Layer 10 of a small transformer language model trained on English Wikipedia (16 layers, counted from 0, width 128).
A neuron's activation on a vector x is ReLU(weights . x), where the dot is the dot product.

Input weights of the MLP neurons that the questions are about. A number n stands for n times 0.0045.
n13: 6 -15 -4 -50 31 -15 21 -35 -15 34 -24 44 -31 -3 26 15 54 -28 66 -18 -17 -35 8 33 4 -5 -16 4 -1 8 -9 -14 58 -32 -11 -10 22 26 5 -4 9 -30 41 -9 17 -20 9 4 15 -8 -14 49 -24 24 15 22 -30 26 -26 -23 -13 3 -41 17 -6 -1 -17 13 -19 39 18 27 35 -18 -5 -25 13 24 -32 -10 -15 -23 10 -8 34 19 10 1 34 15 19 21 -19 -14 25 -5 -12 30 34 -11 -4 0 -40 36 -2 -13 -5 31 9 18 26 -4 36 -17 -21 28 -31 14 -26 -24 15 -13 -16 -16 8 -15 30 -14
n16: -3 -34 54 -42 6 23 6 35 37 -5 15 -23 -6 21 9 -6 40 24 47 -21 -8 3 2 37 -35 22 5 15 21 15 13 -35 26 17 -26 33 22 25 -46 -21 11 22 3 22 -5 -34 61 6 17 17 0 17 23 -9 34 -10 -16 24 52 -5 47 -8 -51 -11 22 30 -49 -29 -15 27 6 12 52 26 51 25 13 7 25 42 -7 -27 -46 -25 -2 12 -16 -3 -19 0 -22 37 -5 21 2 -20 6 25 -20 -12 -15 -30 26 -53 6 -50 4 14 -11 10 -75 43 -13 -36 -43 19 31 20 1 -16 -14 28 -38 13 -31 -4 -31 42
n91: 11 39 20 -1 -15 35 22 30 3 1 30 -14 38 23 7 15 5 4 -7 19 -5 -19 -54 14 -37 -15 11 6 7 28 -7 13 14 4 36 -31 11 -8 -8 -14 -10 -4 -36 -15 -22 -5 -9 -29 -19 17 -6 -2 4 44 -15 3 10 -25 -3 -52 -10 -4 11 -5 0 5 25 -22 7 -35 11 23 40 -34 -20 18 -12 -34 -6 20 -10 17 -1 -32 -22 1 -11 -46 15 59 18 30 -24 -34 -18 36 22 8 -19 -9 -11 -3 5 -12 -5 -14 -8 2 -13 -26 27 6 -4 1 13 26 61 18 -5 -10 -39 -2 3 53 20 12 42 -31
n92: 17 28 25 33 12 -12 -42 16 -16 30 -27 -21 -8 -29 10 -3 24 -24 -6 -11 -11 7 -9 -9 20 3 -32 40 35 -23 32 -26 -1 20 9 -26 1 4 -9 -12 36 1 62 -23 20 -31 19 -50 19 -16 -39 36 -12 -24 -7 6 14 18 9 20 -27 -8 -51 24 15 -2 8 15 -22 -33 -13 -28 50 -48 34 0 -19 -5 5 -19 36 4 -1 4 28 30 11 -27 -25 43 16 -7 -30 23 2 26 -19 8 -14 -12 31 -2 -10 53 -6 -7 -32 12 34 -27 13 -24 -13 -32 3 18 -18 11 8 5 42 -28 -41 -52 24 -6 3 7
n96: 41 42 61 37 3 -43 43 36 77 -52 -29 4 -44 6 5 34 55 -24 -9 -20 6 20 14 -33 49 -6 -5 -18 -11 71 31 2 -21 21 60 13 11 -36 18 13 44 -39 9 8 12 -43 8 -13 -2 16 -9 26 54 -20 12 -24 2 42 -7 -22 53 14 29 -2 8 32 -10 -20 -14 8 -38 -26 -34 64 5 -16 -1 44 -35 -39 22 20 16 5 22 24 -20 16 -28 44 -12 -61 -22 -16 34 10 21 -9 -27 12 -4 6 64 59 1 34 19 -13 -17 -22 22 -10 -45 52 -14 2 -15 63 -19 -59 5 15 13 16 10 29 17 0
n112: -82 43 -31 26 42 26 15 -24 23 -8 2 -26 -50 -15 4 23 -19 -6 29 57 -57 -7 14 37 -2 -22 -30 -4 -4 28 26 24 17 8 7 -8 -1 -12 49 -14 -69 34 -30 5 47 -8 -18 -3 -28 -6 14 -14 -8 -29 -1 -2 -18 -40 32 29 3 -4 -44 18 35 31 -30 -2 -3 -38 0 -6 38 -62 60 0 -36 -51 24 27 56 21 7 39 -28 -7 -8 -13 -16 14 -5 -11 -21 -80 -35 5 25 -11 5 21 9 -8 2 21 11 37 25 48 1 32 18 27 -24 47 -39 3 -4 23 26 23 8 17 -11 -26 6 34 7 2
n134: -25 12 -34 -26 -42 43 29 8 -12 22 -8 -20 -22 -52 39 -17 31 -6 -33 -31 -16 7 2 -23 -6 22 27 -4 -22 -6 48 -25 -3 -41 -7 -48 19 -15 -8 5 61 -3 13 -49 45 -1 14 30 -9 4 -22 -13 -10 -15 32 20 6 45 24 -12 -31 -50 12 20 31 -4 21 21 56 4 -20 -20 -18 -33 -20 13 -9 -21 -10 29 18 -45 3 -9 -23 -20 -21 -59 33 -51 10 20 18 7 23 26 26 38 -25 -3 7 30 74 -1 -26 19 48 -7 7 72 39 29 12 16 18 5 32 -25 -31 -66 -8 7 21 -8 -3 25 -58 -6
n168: 13 39 58 1 4 -8 1 -15 24 4 4 -42 -15 1 6 34 -17 -5 -4 7 31 -12 -36 -30 21 5 -41 2 -16 3 11 -17 6 -7 34 -38 -16 -10 9 40 -52 33 28 10 -5 -7 -16 -13 -43 -4 7 -3 4 -10 19 -36 -24 13 18 10 -12 29 -23 -13 43 7 -22 -21 29 26 -5 -29 7 -17 39 2 -8 10 45 -8 -5 -64 23 -7 -8 -28 36 2 66 36 35 27 -33 -1 43 24 -29 -37 7 -33 -23 31 14 5 9 -29 0 -21 13 24 4 27 7 7 29 -26 -15 -10 10 -22 -32 -24 -2 -34 -20 28 -40 -58
n172: 31 39 -15 -4 39 -34 30 20 -12 30 -31 11 9 14 -29 12 -6 12 -23 -23 64 -36 -23 14 -22 11 1 -25 11 -13 -39 2 41 -11 -14 -14 -35 9 -18 -15 5 -26 7 -38 28 -14 -20 64 -7 30 23 -15 22 -12 25 -39 -6 -35 30 -6 -26 -18 7 -4 -14 0 9 30 -22 -12 28 -7 -38 -14 -26 -10 36 -41 -11 0 -8 -44 -3 9 -31 25 8 25 9 13 21 25 8 37 40 -31 8 26 -29 -22 28 22 26 5 4 -36 -33 -14 5 25 13 -14 33 -30 41 38 32 9 -16 5 -11 -2 2 -29 -10 31 -7 10
n183: -39 49 3 18 -9 28 26 -39 -4 15 23 -15 20 -20 13 14 38 -31 -32 1 -8 17 -58 -30 26 -21 -15 -4 11 9 -8 -5 -11 -32 2 -6 45 -44 -9 -26 -9 -7 -17 14 11 8 2 31 19 -26 35 -4 8 2 21 38 9 -24 -27 11 6 32 -31 10 -22 -16 1 -8 18 -19 -22 -33 -33 13 -27 -22 2 -24 -51 -15 48 8 -1 -37 43 4 -55 12 -24 -58 -26 -9 5 28 -21 -33 9 -14 1 -24 -16 -1 33 5 14 33 31 14 3 23 -26 9 -10 56 -30 -4 6 -8 47 -20 0 20 54 24 61 10 -30 51
n228: -20 41 26 40 0 -41 48 -21 -10 -33 -10 30 -6 -29 -16 8 8 -60 43 -26 0 -21 -4 -36 42 -3 28 12 -14 41 -15 -30 -7 -16 25 21 -22 30 26 -29 19 44 -20 2 14 17 -9 11 -5 14 1 33 -15 11 42 5 3 7 1 -15 -1 -33 -10 -10 -10 -53 -24 34 45 20 -11 36 48 -3 -22 2 11 -22 7 -7 11 -4 -4 -17 3 10 -30 -56 17 -25 10 20 -59 -27 -7 -24 -21 -39 -18 3 5 -16 -1 -4 -26 -30 4 -35 -27 30 -22 -25 33 7 14 -7 -18 10 -27 4 -18 33 13 -15 6 9 -8 28
n241: -16 -11 17 -11 5 -19 19 -5 47 -1 9 -20 -25 -9 -10 3 31 -27 -25 19 4 10 11 -38 -17 -56 10 -9 -31 14 26 29 6 -29 25 32 28 -6 -27 22 5 24 -10 -12 23 37 21 8 -34 -15 -13 -73 -3 17 18 -8 -51 7 -25 0 35 25 29 10 -47 -14 -47 -52 12 4 -3 7 53 1 20 16 -27 -37 1 -8 22 18 -1 -4 -6 9 4 -34 10 -14 -21 -12 23 -9 24 32 15 28 18 27 9 18 3 -34 47 26 4 9 -68 19 -15 14 17 -25 -22 -29 14 33 -32 -33 -33 -11 30 35 -19 1 11 -23
n259: -11 9 7 36 20 -14 32 4 16 29 12 20 6 33 27 26 26 -8 -42 -5 51 -46 3 33 1 -38 1 -8 -12 0 20 3 1 4 33 9 -1 -52 16 -27 13 -10 9 -9 12 -4 -11 -18 5 -53 31 -31 17 39 -22 -29 -7 40 43 -10 54 -6 -30 47 0 -41 29 -18 -23 4 33 36 -26 -23 25 -43 11 -7 8 15 2 8 46 -23 2 -51 -1 -20 -15 -17 -7 13 -7 -44 44 -3 -4 35 -2 0 15 6 48 -20 -4 -21 11 -9 -14 56 -10 -1 15 -45 -21 -23 -10 -7 -3 -27 15 4 1 22 -1 -28 -19 18
n270: -15 -31 -15 -17 -27 5 4 0 9 15 -1 68 8 -15 2 -16 -3 37 -36 6 -17 -40 -3 -43 15 49 -9 -25 46 13 17 64 -4 11 -30 -11 10 -3 -18 -25 -5 63 -37 9 31 -32 -20 55 41 -10 -17 -27 -9 26 33 5 12 44 32 -26 -5 -26 5 -11 -52 6 -25 0 -7 1 -24 -5 -46 -3 25 -17 -20 -42 2 -22 0 3 36 -24 26 37 -2 32 3 10 -53 23 -2 13 3 -18 13 34 3 12 -32 25 14 -33 -3 10 -45 46 -17 30 9 32 22 10 -18 -31 -15 8 34 -4 -28 -90 -26 -5 -71 69 -1 62
n294: -23 -35 8 24 -36 -21 -15 2 2 57 -2 -33 12 2 -43 -13 2 22 0 8 41 -22 1 2 -12 10 29 28 7 -21 39 2 -7 18 30 10 35 -22 13 -40 -30 0 -10 3 24 -24 23 -8 -3 9 -16 9 -27 12 -38 -17 -13 37 11 8 17 -40 -27 16 -51 52 -30 -13 38 -5 12 -5 -56 -31 -23 0 -42 -21 -20 18 -27 -2 -18 27 45 -28 7 0 10 20 8 -11 22 25 -13 -12 -29 28 -21 -12 -9 8 10 -1 29 14 3 35 16 33 13 12 -21 14 26 -53 6 -9 50 61 11 -62 -46 -15 -34 37 44 -9
n316: 9 -10 -30 -28 23 5 1 -2 33 5 -9 4 29 -13 8 6 32 -11 16 -1 19 18 30 7 8 26 4 -45 18 8 44 4 -34 3 26 -46 7 1 25 -62 -30 -14 22 -15 15 0 -6 54 19 -36 -2 5 -11 31 -34 -39 36 -7 -7 18 6 17 -4 35 50 -5 -14 44 21 -29 10 12 -64 -2 6 -26 -35 -27 16 -30 -25 -15 -41 25 -28 -2 -28 67 17 13 51 -42 0 -14 1 -25 -32 30 2 12 -52 1 7 22 0 -2 4 4 1 22 -1 -21 11 12 38 -2 -17 -4 10 -6 -17 14 -5 -2 -65 28 -35 -7
n328: -12 -20 -30 -18 2 -46 15 -21 8 -36 -3 37 -32 -1 7 44 1 17 16 -12 -18 16 11 28 26 11 15 -7 -34 -5 -42 -28 33 6 36 -21 -10 -18 18 17 -23 -15 21 1 -3 38 -67 -3 -8 -11 10 27 -17 5 -21 14 0 -11 -8 4 47 3 -12 -11 9 0 10 -26 1 47 -14 34 -37 1 -18 -23 -3 -8 -7 -65 27 -7 16 23 -44 -33 -23 1 -1 22 -3 13 -46 11 -29 8 -13 13 3 -4 -27 -18 -11 14 25 6 -23 5 8 -5 5 -20 -21 36 49 -3 -6 -4 -11 3 -63 6 -13 -31 24 25 -5 33
n335: 11 -13 -41 -17 -14 -5 24 -5 -13 64 -1 27 -8 -16 -12 29 -20 6 -22 -1 15 -22 20 28 13 44 -8 11 -7 -4 -46 -15 13 -16 10 -31 12 21 -19 -26 -2 -34 -1 -17 22 28 14 -13 -21 -23 -10 32 3 24 -32 -23 -1 -6 8 -36 -5 24 -36 39 -12 5 -43 10 26 1 -5 -3 10 -5 28 9 -1 50 -10 20 24 -37 -4 39 26 1 18 2 12 -9 -25 42 -2 9 -24 30 -22 23 -28 -46 -29 39 26 -8 13 -17 -26 11 -3 -23 -16 -6 19 -4 1 -27 -8 12 28 9 -63 -10 -15 7 -32 18 33 9
n361: -9 -13 27 -17 -41 -26 39 -43 21 1 -18 3 -9 -5 -3 19 -15 -6 2 4 -40 -10 20 -19 -1 10 -3 5 3 41 11 -13 42 17 8 -17 2 -19 11 -1 49 13 11 16 0 -23 -35 -42 -43 11 28 2 19 8 -29 14 24 7 9 -11 -16 17 33 9 -8 -4 -72 40 -28 3 26 -35 33 -1 -37 17 -21 -5 41 20 -16 -11 22 -31 -2 -31 -10 43 41 15 -13 -6 -20 13 -13 22 2 6 4 -6 -10 14 30 37 15 -13 -29 5 11 -11 -10 -16 -21 59 23 -5 10 19 -17 8 37 -2 11 -19 -10 8 8 -20
n368: 14 18 1 3 16 -27 -12 -34 -11 -9 8 -7 2 -8 66 9 7 -15 -40 -32 9 26 33 -8 24 44 -9 -65 2 1 53 0 17 -29 20 -14 -47 -13 7 -8 -6 -19 -22 1 -13 18 -10 21 -26 -2 23 -48 24 49 15 -19 37 -44 -18 -35 -5 -2 -3 18 24 13 -2 36 1 11 45 7 7 16 -9 -42 -22 15 -20 -7 -7 -36 25 34 29 -37 53 -3 -1 -7 16 17 11 -11 -16 -48 1 -21 4 -1 -2 -6 -3 -11 -6 -10 27 28 -10 -24 31 -33 -1 -4 6 1 7 -19 48 18 -4 -9 27 -9 -26 37 41 -21
n393: 18 -33 9 -2 27 -26 -9 7 -36 38 -24 13 -8 35 37 -12 -17 -15 27 46 13 -2 -56 5 -23 24 -9 5 2 -17 -4 20 18 -4 25 -73 -21 -28 3 -54 -3 -8 -36 0 12 3 -5 8 21 -5 1 16 28 94 0 -58 -16 15 6 42 26 40 12 22 -16 41 -5 12 51 -45 -21 7 6 -11 -8 32 23 -10 -46 9 -17 -33 -25 13 2 -1 4 33 0 -29 -7 -45 -10 11 -35 -13 13 -13 -17 -12 33 -18 10 31 4 5 -7 -32 -5 28 44 8 -39 0 14 29 -9 -14 -7 18 -5 -17 2 -28 26 33 -1 -42
n398: -20 6 12 -18 43 20 4 27 4 13 -13 -24 -8 -1 -7 -2 19 1 -52 33 -8 -47 -13 -45 -18 36 8 21 10 -2 -18 24 13 24 -10 -12 -6 54 -3 12 -4 -28 14 14 19 -3 -44 10 5 8 5 48 1 -11 2 -31 20 -21 2 -2 9 33 -2 5 -6 25 -19 -17 -10 28 10 9 23 7 23 37 -8 -16 0 -10 -10 54 3 9 -2 6 16 -3 -18 -6 -6 -22 -1 -26 -1 1 22 14 13 -19 -14 33 -23 32 8 5 -52 83 28 -5 -28 -19 -54 1 12 22 8 16 -1 23 -21 -42 -15 -31 -24 7 0 -68
n405: -7 14 -22 -33 -24 -9 -4 -19 37 13 4 -19 -4 -2 14 -4 26 -21 -17 30 48 11 11 -33 10 -59 5 -27 11 -53 -11 -17 25 37 -59 32 -22 -2 24 -11 11 35 -47 28 55 -19 19 -41 8 -8 33 -1 -21 26 -57 -13 12 -18 3 9 35 -1 17 -11 24 17 16 5 33 -3 3 8 44 7 -5 -42 -15 -29 -13 19 -7 -2 8 -17 -38 -27 -17 -42 -23 21 -13 3 -14 -40 36 -10 -35 0 23 -13 21 -13 14 -29 -47 -39 -20 5 -19 17 39 22 -1 -31 10 37 42 -23 -12 25 0 -14 20 33 -7 14 -13 -5
n457: 39 20 52 12 -19 24 -16 -30 -20 -38 14 0 -17 14 -10 9 12 -15 26 -10 13 -9 16 13 -4 10 13 -30 48 -3 1 -21 6 9 43 7 31 17 22 -19 -17 -36 6 -16 10 15 6 -24 -11 25 25 -10 16 27 53 28 4 4 -39 -59 -10 6 -6 47 7 30 29 -27 -9 33 34 3 -7 16 9 18 -48 16 -13 1 -15 3 -19 16 -15 18 -30 -29 18 5 11 -12 -21 -41 -63 12 0 24 -13 -11 -18 43 -37 21 15 -35 -18 -20 -15 4 -29 7 -20 -42 -19 6 40 23 -36 -5 -18 25 -47 1 -10 13 24 -13
n462: -23 51 -19 -5 27 19 -49 24 -40 -5 36 16 -1 -6 -27 -44 -2 -22 -50 -5 47 28 14 29 -14 -7 -33 22 -31 15 16 -16 19 -31 -31 57 -24 25 5 -27 -15 29 17 -4 1 21 42 6 -8 -18 12 -26 22 -5 8 -27 11 -7 31 18 1 41 18 -40 25 32 11 39 7 25 -37 -30 -7 -10 17 3 -8 -10 12 12 -7 -4 -15 -13 -30 24 -3 1 36 18 -19 1 24 21 -19 -26 -6 -56 -4 -9 6 3 26 -44 -31 -15 -28 1 -21 8 13 0 35 -9 8 -5 40 13 -20 -32 18 -43 -4 5 -6 30 18 -16
n505: 9 2 -16 38 40 -15 -19 46 -16 7 -9 10 24 25 -7 22 -12 7 -26 1 -31 27 -63 42 -22 12 27 8 24 3 -44 -19 -17 -8 14 -18 10 9 -10 -20 30 38 -25 -23 47 -41 25 -32 -18 9 -37 -2 -64 -10 12 -20 22 -31 1 -33 25 29 -16 2 -1 -26 14 -37 12 -13 8 -1 -6 -37 34 -31 -31 -26 3 1 54 -10 -5 -2 -6 14 21 -9 6 -14 30 27 -22 63 -23 17 0 26 -20 -25 -23 9 -24 -26 -10 -12 21 -4 -19 8 1 -9 13 -30 13 -3 -16 13 35 22 -20 -3 11 -5 22 25 26 5

Each question shows a token from some text and the vector x that enters the MLP there. A number n stands for n times 0.055.

" extended": 17 1 20 -19 2 10 16 9 -16 18 -13 -17 50 -16 -16 -6 3 22 -14 -20 -29 45 -1 -11 36 -37 0 -46 17 7 3 -21 40 14 4 -21 -17 11 -39 25 -21 -3 -26 21 32 -10 1 -13 -10 -20 24 -23 -1 -6 -12 2 -12 1 1 2 -46 -25 -6 31 18 8 20 -24 -4 32 10 -4 8 -5 2 -25 9 -4 52 -30 -21 2 8 31 9 11 -8 16 -2 -19 1 -33 24 10 38 10 -27 5 31 -24 8 11 7 -13 2 13 16 -40 -4 5 2 -8 -6 -17 0 6 -1 -33 53 40 -3 17 -14 -30 -21 -21 20 -9
Which two neurons fire most, strongest first? n368, n168

"–": -16 -7 -19 -40 -1 3 -18 11 -13 11 4 -5 18 -23 -34 -23 -43 21 22 5 -27 16 28 -23 6 -8 26 -3 -2 -6 -1 -21 23 -13 -11 17 8 5 -7 27 11 -8 -18 28 -45 20 1 -1 1 26 18 -22 8 24 11 29 -11 -15 13 -3 -25 -38 11 51 21 20 11 -11 -11 -22 1 7 16 14 -15 14 37 16 51 -16 -10 -4 20 27 12 -15 5 23 23 -25 -18 -26 14 -14 2 -12 -8 -13 34 -40 12 18 -29 -12 -25 4 21 -53 3 -10 -23 3 22 -13 20 0 -2 -12 40 13 1 -20 -10 -41 -21 -10 29 8
The most active neuron and its activation: n368, at about 1.4

"a": -7 -22 6 -9 -9 4 -24 24 -19 60 -7 -6 27 -19 -25 -8 -16 -1 16 -14 -10 34 -16 25 23 -8 17 -2 -12 9 -6 3 19 4 -17 -41 9 -8 10 36 -1 20 0 0 -5 11 13 -19 -2 -29 -7 -22 7 35 -19 14 -38 -28 30 14 -26 -14 -18 43 0 12 -19 -33 12 13 10 31 24 -20 5 -10 29 35 45 -6 -17 9 18 25 -2 -8 2 10 7 -23 -19 -42 49 -5 28 -22 -22 19 -11 -3 4 27 -22 -37 15 16 -19 -15 17 7 -17 23 15 9 2 9 -52 4 20 -9 -10 -21 9 -19 -11 -30 6 -31
The neuron with the highest activation: n335

"au": -34 6 -3 27 0 -23 2 -7 -52 5 -12 13 21 -4 -24 -13 -8 19 23 -8 -20 24 -28 19 33 -13 14 -30 3 -18 -46 -20 20 9 -21 -21 7 20 -16 17 14 -9 -13 32 -12 15 -12 18 -25 -32 -23 -6 -6 27 -3 3 -24 -11 24 51 -24 -15 -12 13 0 10 5 -8 15 17 -4 3 -7 -28 -29 3 31 19 28 -7 -23 33 11 35 13 -10 14 10 10 5 -17 -25 9 9 24 -13 -18 -14 35 -8 20 37 -22 -48 15 26 5 -48 -32 -7 -5 12 -14 10 16 13 -23 5 38 14 -6 -28 -9 4 20 4 10 6
The neuron with the highest activation: n393

"1": 3 12 -8 23 -8 21 -29 9 -26 30 -21 2 28 -9 12 -37 29 15 -6 -5 -16 49 -9 10 40 -23 3 -7 2 -8 30 -34 5 10 6 15 19 7 4 27 14 -11 -38 7 5 4 19 -27 17 -30 -21 3 16 6 1 19 -20 -13 24 -13 -15 -31 -12 18 -1 3 -7 -6 -7 -4 8 1 3 23 -10 -23 33 -11 37 -2 -25 8 -20 30 -1 -34 -39 53 17 -9 -18 -23 19 -45 15 4 -6 -17 6 -11 -1 38 -42 -10 20 37 24 -27 -5 -18 -7 35 12 -12 14 14 -14 -9 20 -30 8 -4 -4 -39 20 -45 12 -20
The neuron with the highest activation: n92

" an": 1 2 6 2 -8 -6 9 13 -45 44 -20 3 66 -21 -58 2 16 -1 -11 -5 -37 31 -2 -19 45 -9 14 -32 10 -2 -2 -18 -1 31 4 -16 30 10 -17 11 -12 -7 -18 -9 -2 -14 -3 -28 26 -14 11 -18 2 20 -15 6 -12 -25 52 48 -32 -24 20 17 11 -21 6 -29 6 12 8 32 7 2 -12 -7 14 -8 33 -41 -39 8 11 37 11 -9 -10 16 6 3 -14 -25 22 0 31 6 -22 8 4 -44 -3 3 15 -5 13 26 2 -20 -24 -7 3 -7 -2 1 16 -15 -12 4 13 25 -10 19 -5 -34 5 -12 8 -9
The most active neuron and its activation: n294, at about 1.9

" two": 24 -3 -5 1 -9 35 10 3 -25 37 -29 23 40 -15 -52 -4 2 29 9 -14 -39 32 -4 -17 22 -29 12 -27 4 10 29 5 12 8 -10 -21 5 12 0 29 17 -3 -37 22 0 -21 15 -33 25 -26 12 5 2 36 -21 22 -42 -3 4 5 -48 -15 -11 23 -5 -10 -7 -3 -14 31 -10 23 11 18 18 -29 11 -29 70 -12 -18 -15 0 10 13 -2 -33 24 4 11 -32 -13 26 19 28 16 -19 -8 13 -33 -10 -3 -17 -12 14 8 2 -28 12 41 2 -1 1 0 8 -1 -6 -21 14 11 -4 -6 -16 -25 -7 -46 11 -4
The neuron with the highest activation: n270

" Other": 9 1 10 14 19 -5 10 -1 -25 38 -25 16 21 -27 -33 -31 6 14 -20 -14 -33 33 -22 11 31 -1 7 -10 0 -8 3 -4 20 35 -18 -34 29 19 -15 19 4 -23 -28 14 -14 10 -12 -25 26 -14 14 -29 -8 13 -17 12 -12 0 -7 7 -47 -31 2 14 -4 -1 33 2 1 38 22 47 4 17 14 -23 13 -12 80 -27 -28 -5 7 8 5 -3 -23 16 12 7 -28 -24 21 14 18 22 -21 -18 10 -36 6 -10 -4 -2 4 24 -4 -15 8 -3 -1 -17 2 17 41 5 -18 -26 -9 9 7 33 -25 -32 10 -27 1 -18
The most active neuron and its activation: n328, at about 1.3

"al": 9 -2 23 36 14 -3 11 22 -27 30 -30 6 9 -3 -16 -33 38 15 -3 17 -42 12 -14 27 -22 -24 11 -37 11 -18 -3 2 13 14 28 -13 -4 7 -6 29 7 -11 -16 24 -9 4 12 -6 -10 -6 9 -41 20 5 -16 21 -13 -12 -20 -15 -44 -21 -11 18 -8 17 6 -24 -1 34 5 13 2 18 8 -30 23 13 59 -18 -9 17 2 30 18 8 -52 33 11 -9 4 -6 33 -8 -8 2 -31 -29 13 -19 4 17 -20 -34 17 11 -19 -19 -12 6 11 -4 15 -8 3 14 -3 -27 18 20 6 12 -30 -31 6 -48 26 -12
The neuron with the highest activation: n457

" a": 17 5 0 -11 -17 -3 9 18 -34 54 -3 5 40 -38 -45 -5 -5 13 -5 -15 -51 29 -1 -13 19 -21 24 -29 17 12 8 -19 10 16 2 -19 18 -8 -3 39 6 -9 -30 -9 -1 -12 9 -25 1 -10 29 -18 -10 22 -1 4 -28 -6 25 15 -36 -35 15 28 13 -23 -4 -32 5 22 11 42 29 13 1 -7 33 3 46 -31 -35 10 32 31 18 -27 -17 -4 -4 7 -14 -29 32 -6 33 23 -21 -5 6 -30 1 18 -4 -5 10 19 3 -8 -9 4 -13 -13 9 1 13 1 -14 2 15 2 -16 19 -10 -35 -2 -25 5 -27
The neuron with the highest activation: n361

"Burn": -5 -25 19 -17 -6 6 6 14 -43 -1 12 4 29 12 -38 -21 -27 30 24 -17 -23 47 10 22 39 -26 20 -25 17 5 -12 -43 42 9 -27 7 6 0 -25 46 7 -14 -16 19 25 12 -15 -36 9 -31 11 -9 8 19 -22 11 -27 -31 7 17 -24 -35 21 4 15 21 6 -9 -4 15 13 26 -4 13 18 -5 61 11 53 -32 -44 3 -19 7 -3 -17 -35 -3 -17 -19 -2 -12 -1 -7 -3 16 -1 -15 17 -23 -12 22 -44 5 20 -3 -25 -2 20 -21 -24 0 4 21 19 12 -1 19 17 0 6 2 -2 -4 23 -21 -8 -8
The neuron with the highest activation: n328

" six": 27 -13 -10 24 -21 22 0 3 -15 15 -28 26 49 -21 -26 -22 2 23 17 -17 -43 26 -14 3 -5 -38 21 -27 1 10 22 -31 13 15 -5 -20 -3 21 -36 36 20 9 -30 12 15 -14 29 -40 22 -31 -8 -3 2 18 -6 1 -33 -15 11 -2 -37 -11 -13 26 22 -7 -12 -16 5 34 -18 20 20 -11 9 -33 -3 1 64 3 -4 -15 -6 26 10 -4 -39 18 21 -6 -32 -15 25 24 29 3 -9 -8 13 -25 -15 18 -25 -10 13 18 -7 -18 17 37 -4 -18 1 7 17 11 -13 -8 29 17 4 9 -32 -6 2 -29 5 -10
The neuron with the highest activation: n505

"m": -16 -14 39 10 -3 -10 -2 -9 -57 13 2 24 43 -7 -25 -22 -43 -2 40 -5 -22 11 18 12 -23 6 -4 -25 -10 5 12 -19 29 18 4 -24 -23 -5 -9 40 18 -7 -7 20 -25 2 6 -31 21 0 41 -10 27 26 12 23 -48 30 3 37 -37 -16 -3 17 -2 -10 20 -36 -21 9 -8 11 9 -4 -5 8 64 2 21 8 -26 8 -12 9 -21 -2 20 -11 15 1 -26 -34 31 -12 4 0 -37 10 12 -11 25 28 -29 -4 4 -1 0 -7 23 -14 12 -14 -7 -23 15 -3 -35 -20 11 3 8 -21 22 -3 7 -18 -3 -13
The neuron with the highest activation: n393

" over": 3 10 -1 -7 16 9 14 6 -58 13 -13 -11 36 -11 -61 7 44 9 3 -10 -26 7 -23 7 30 -39 26 -5 16 4 -18 -15 21 10 -8 27 1 -2 -1 41 -24 3 -35 21 13 5 7 -12 1 -22 11 3 2 11 -11 21 -47 -27 22 20 -25 -20 21 12 38 -9 41 -33 -6 39 24 10 20 14 -17 -22 4 -11 61 -22 -22 -20 -16 14 13 -13 -8 18 12 -31 -18 -43 19 16 17 -15 1 4 2 -28 11 3 -11 -21 28 10 -15 -33 -8 20 13 -17 -3 3 16 13 -15 0 15 1 -18 11 -8 3 -10 -16 17 -26
The neuron with the highest activation: n405

" was": -21 0 0 -14 -14 -2 5 24 -50 44 -17 2 52 -30 -47 -4 14 11 8 6 -34 24 5 5 2 -9 20 -5 11 28 7 -28 13 35 4 13 -12 3 -2 31 -38 -26 -15 6 3 5 1 -50 -17 -23 29 20 -16 32 -25 2 -27 -16 25 4 -28 -28 -4 21 15 -28 8 -35 -13 -1 19 5 26 3 -4 -15 20 -13 39 -42 -24 17 14 15 21 -10 -4 20 9 12 10 -22 1 -28 25 17 -19 -14 -12 -38 -5 2 12 0 14 -11 8 -16 -3 9 18 0 18 -8 46 31 10 6 25 -1 -8 6 1 -18 -14 -43 26 -22
The most active neuron and its activation: n91, at about 2.1

" Bengal": 22 -45 1 19 -23 15 4 4 -22 28 10 17 50 5 9 -16 -21 40 2 -22 -46 58 -22 7 13 -10 3 -24 5 2 -7 -17 1 -4 -22 0 1 -3 -6 18 -2 -17 -15 7 10 -5 -6 -22 -21 -53 23 17 8 17 0 -16 -39 -14 23 -10 -34 -19 20 27 47 3 13 14 -13 16 9 8 15 4 -15 -16 -5 1 67 -2 -24 3 3 17 -20 -14 -16 11 -12 -31 -15 -31 6 -9 23 39 -23 -32 24 -9 4 35 -8 -8 46 -5 7 -34 8 6 -22 -7 -4 -4 24 7 0 12 23 11 3 2 -15 -18 25 -47 6 -4
The neuron with the highest activation: n361

"2": 25 -16 -5 -27 4 14 -30 29 -20 17 -30 19 36 -7 -54 -25 -20 18 -4 -28 -10 43 20 10 14 -22 25 -19 5 0 -1 -56 37 5 -6 12 14 25 -4 29 19 25 -19 12 12 -2 6 -26 38 -37 -2 -2 14 27 -3 15 -19 -26 25 -3 -32 -25 -5 37 3 -14 17 -15 0 -9 -7 0 29 8 26 -30 48 3 41 7 -8 -3 -11 11 -13 -24 8 30 3 -31 -18 -32 8 13 -1 4 3 -20 -5 -19 -16 5 -25 -13 -7 34 -30 -11 3 0 -2 -6 3 30 3 -13 -19 6 36 6 -3 10 19 -27 -23 -38 23 -10
The neuron with the highest activation: n335

"na": -3 4 6 32 -35 4 11 29 -50 38 -9 -6 39 8 -9 -20 -5 17 20 24 -29 28 -7 12 -11 -21 15 -2 29 -3 1 -2 5 14 27 -11 1 -4 -1 55 4 7 -15 14 -9 2 37 -36 -14 -53 16 -3 16 33 -13 3 -53 8 -9 12 -42 -5 -16 33 -16 -5 32 -7 -9 35 9 15 3 -4 -15 -22 22 -11 30 -4 -23 3 -5 13 -13 -28 -27 2 -5 4 -21 -9 -1 -12 0 29 -48 2 25 -8 -12 21 -8 -8 28 -34 8 -40 -10 -3 40 9 8 -34 -2 6 -21 8 11 -4 -12 -10 18 5 15 -38 9 -4
The most active neuron and its activation: n259, at about 2.5

" relative": 21 13 8 -19 0 -19 -5 1 -21 30 -8 1 44 -16 2 -4 -9 4 8 28 -34 9 -9 17 1 -11 27 -29 29 -16 -8 -26 36 5 6 20 -16 -2 -45 36 -9 1 -39 24 8 11 3 -36 18 0 38 -17 -7 16 -21 -7 -41 -4 -9 -9 -27 -44 -9 30 2 -7 24 -45 5 32 9 34 16 2 -13 5 5 7 43 -35 -16 -20 3 36 7 -18 6 8 1 -16 1 -34 10 -15 22 10 -6 -18 16 -43 27 0 -2 -21 10 22 6 -45 -7 0 25 4 4 -5 14 28 -24 12 28 5 9 25 -42 -11 0 -12 6 -13
Which two neurons fire most, strongest first? n405, n393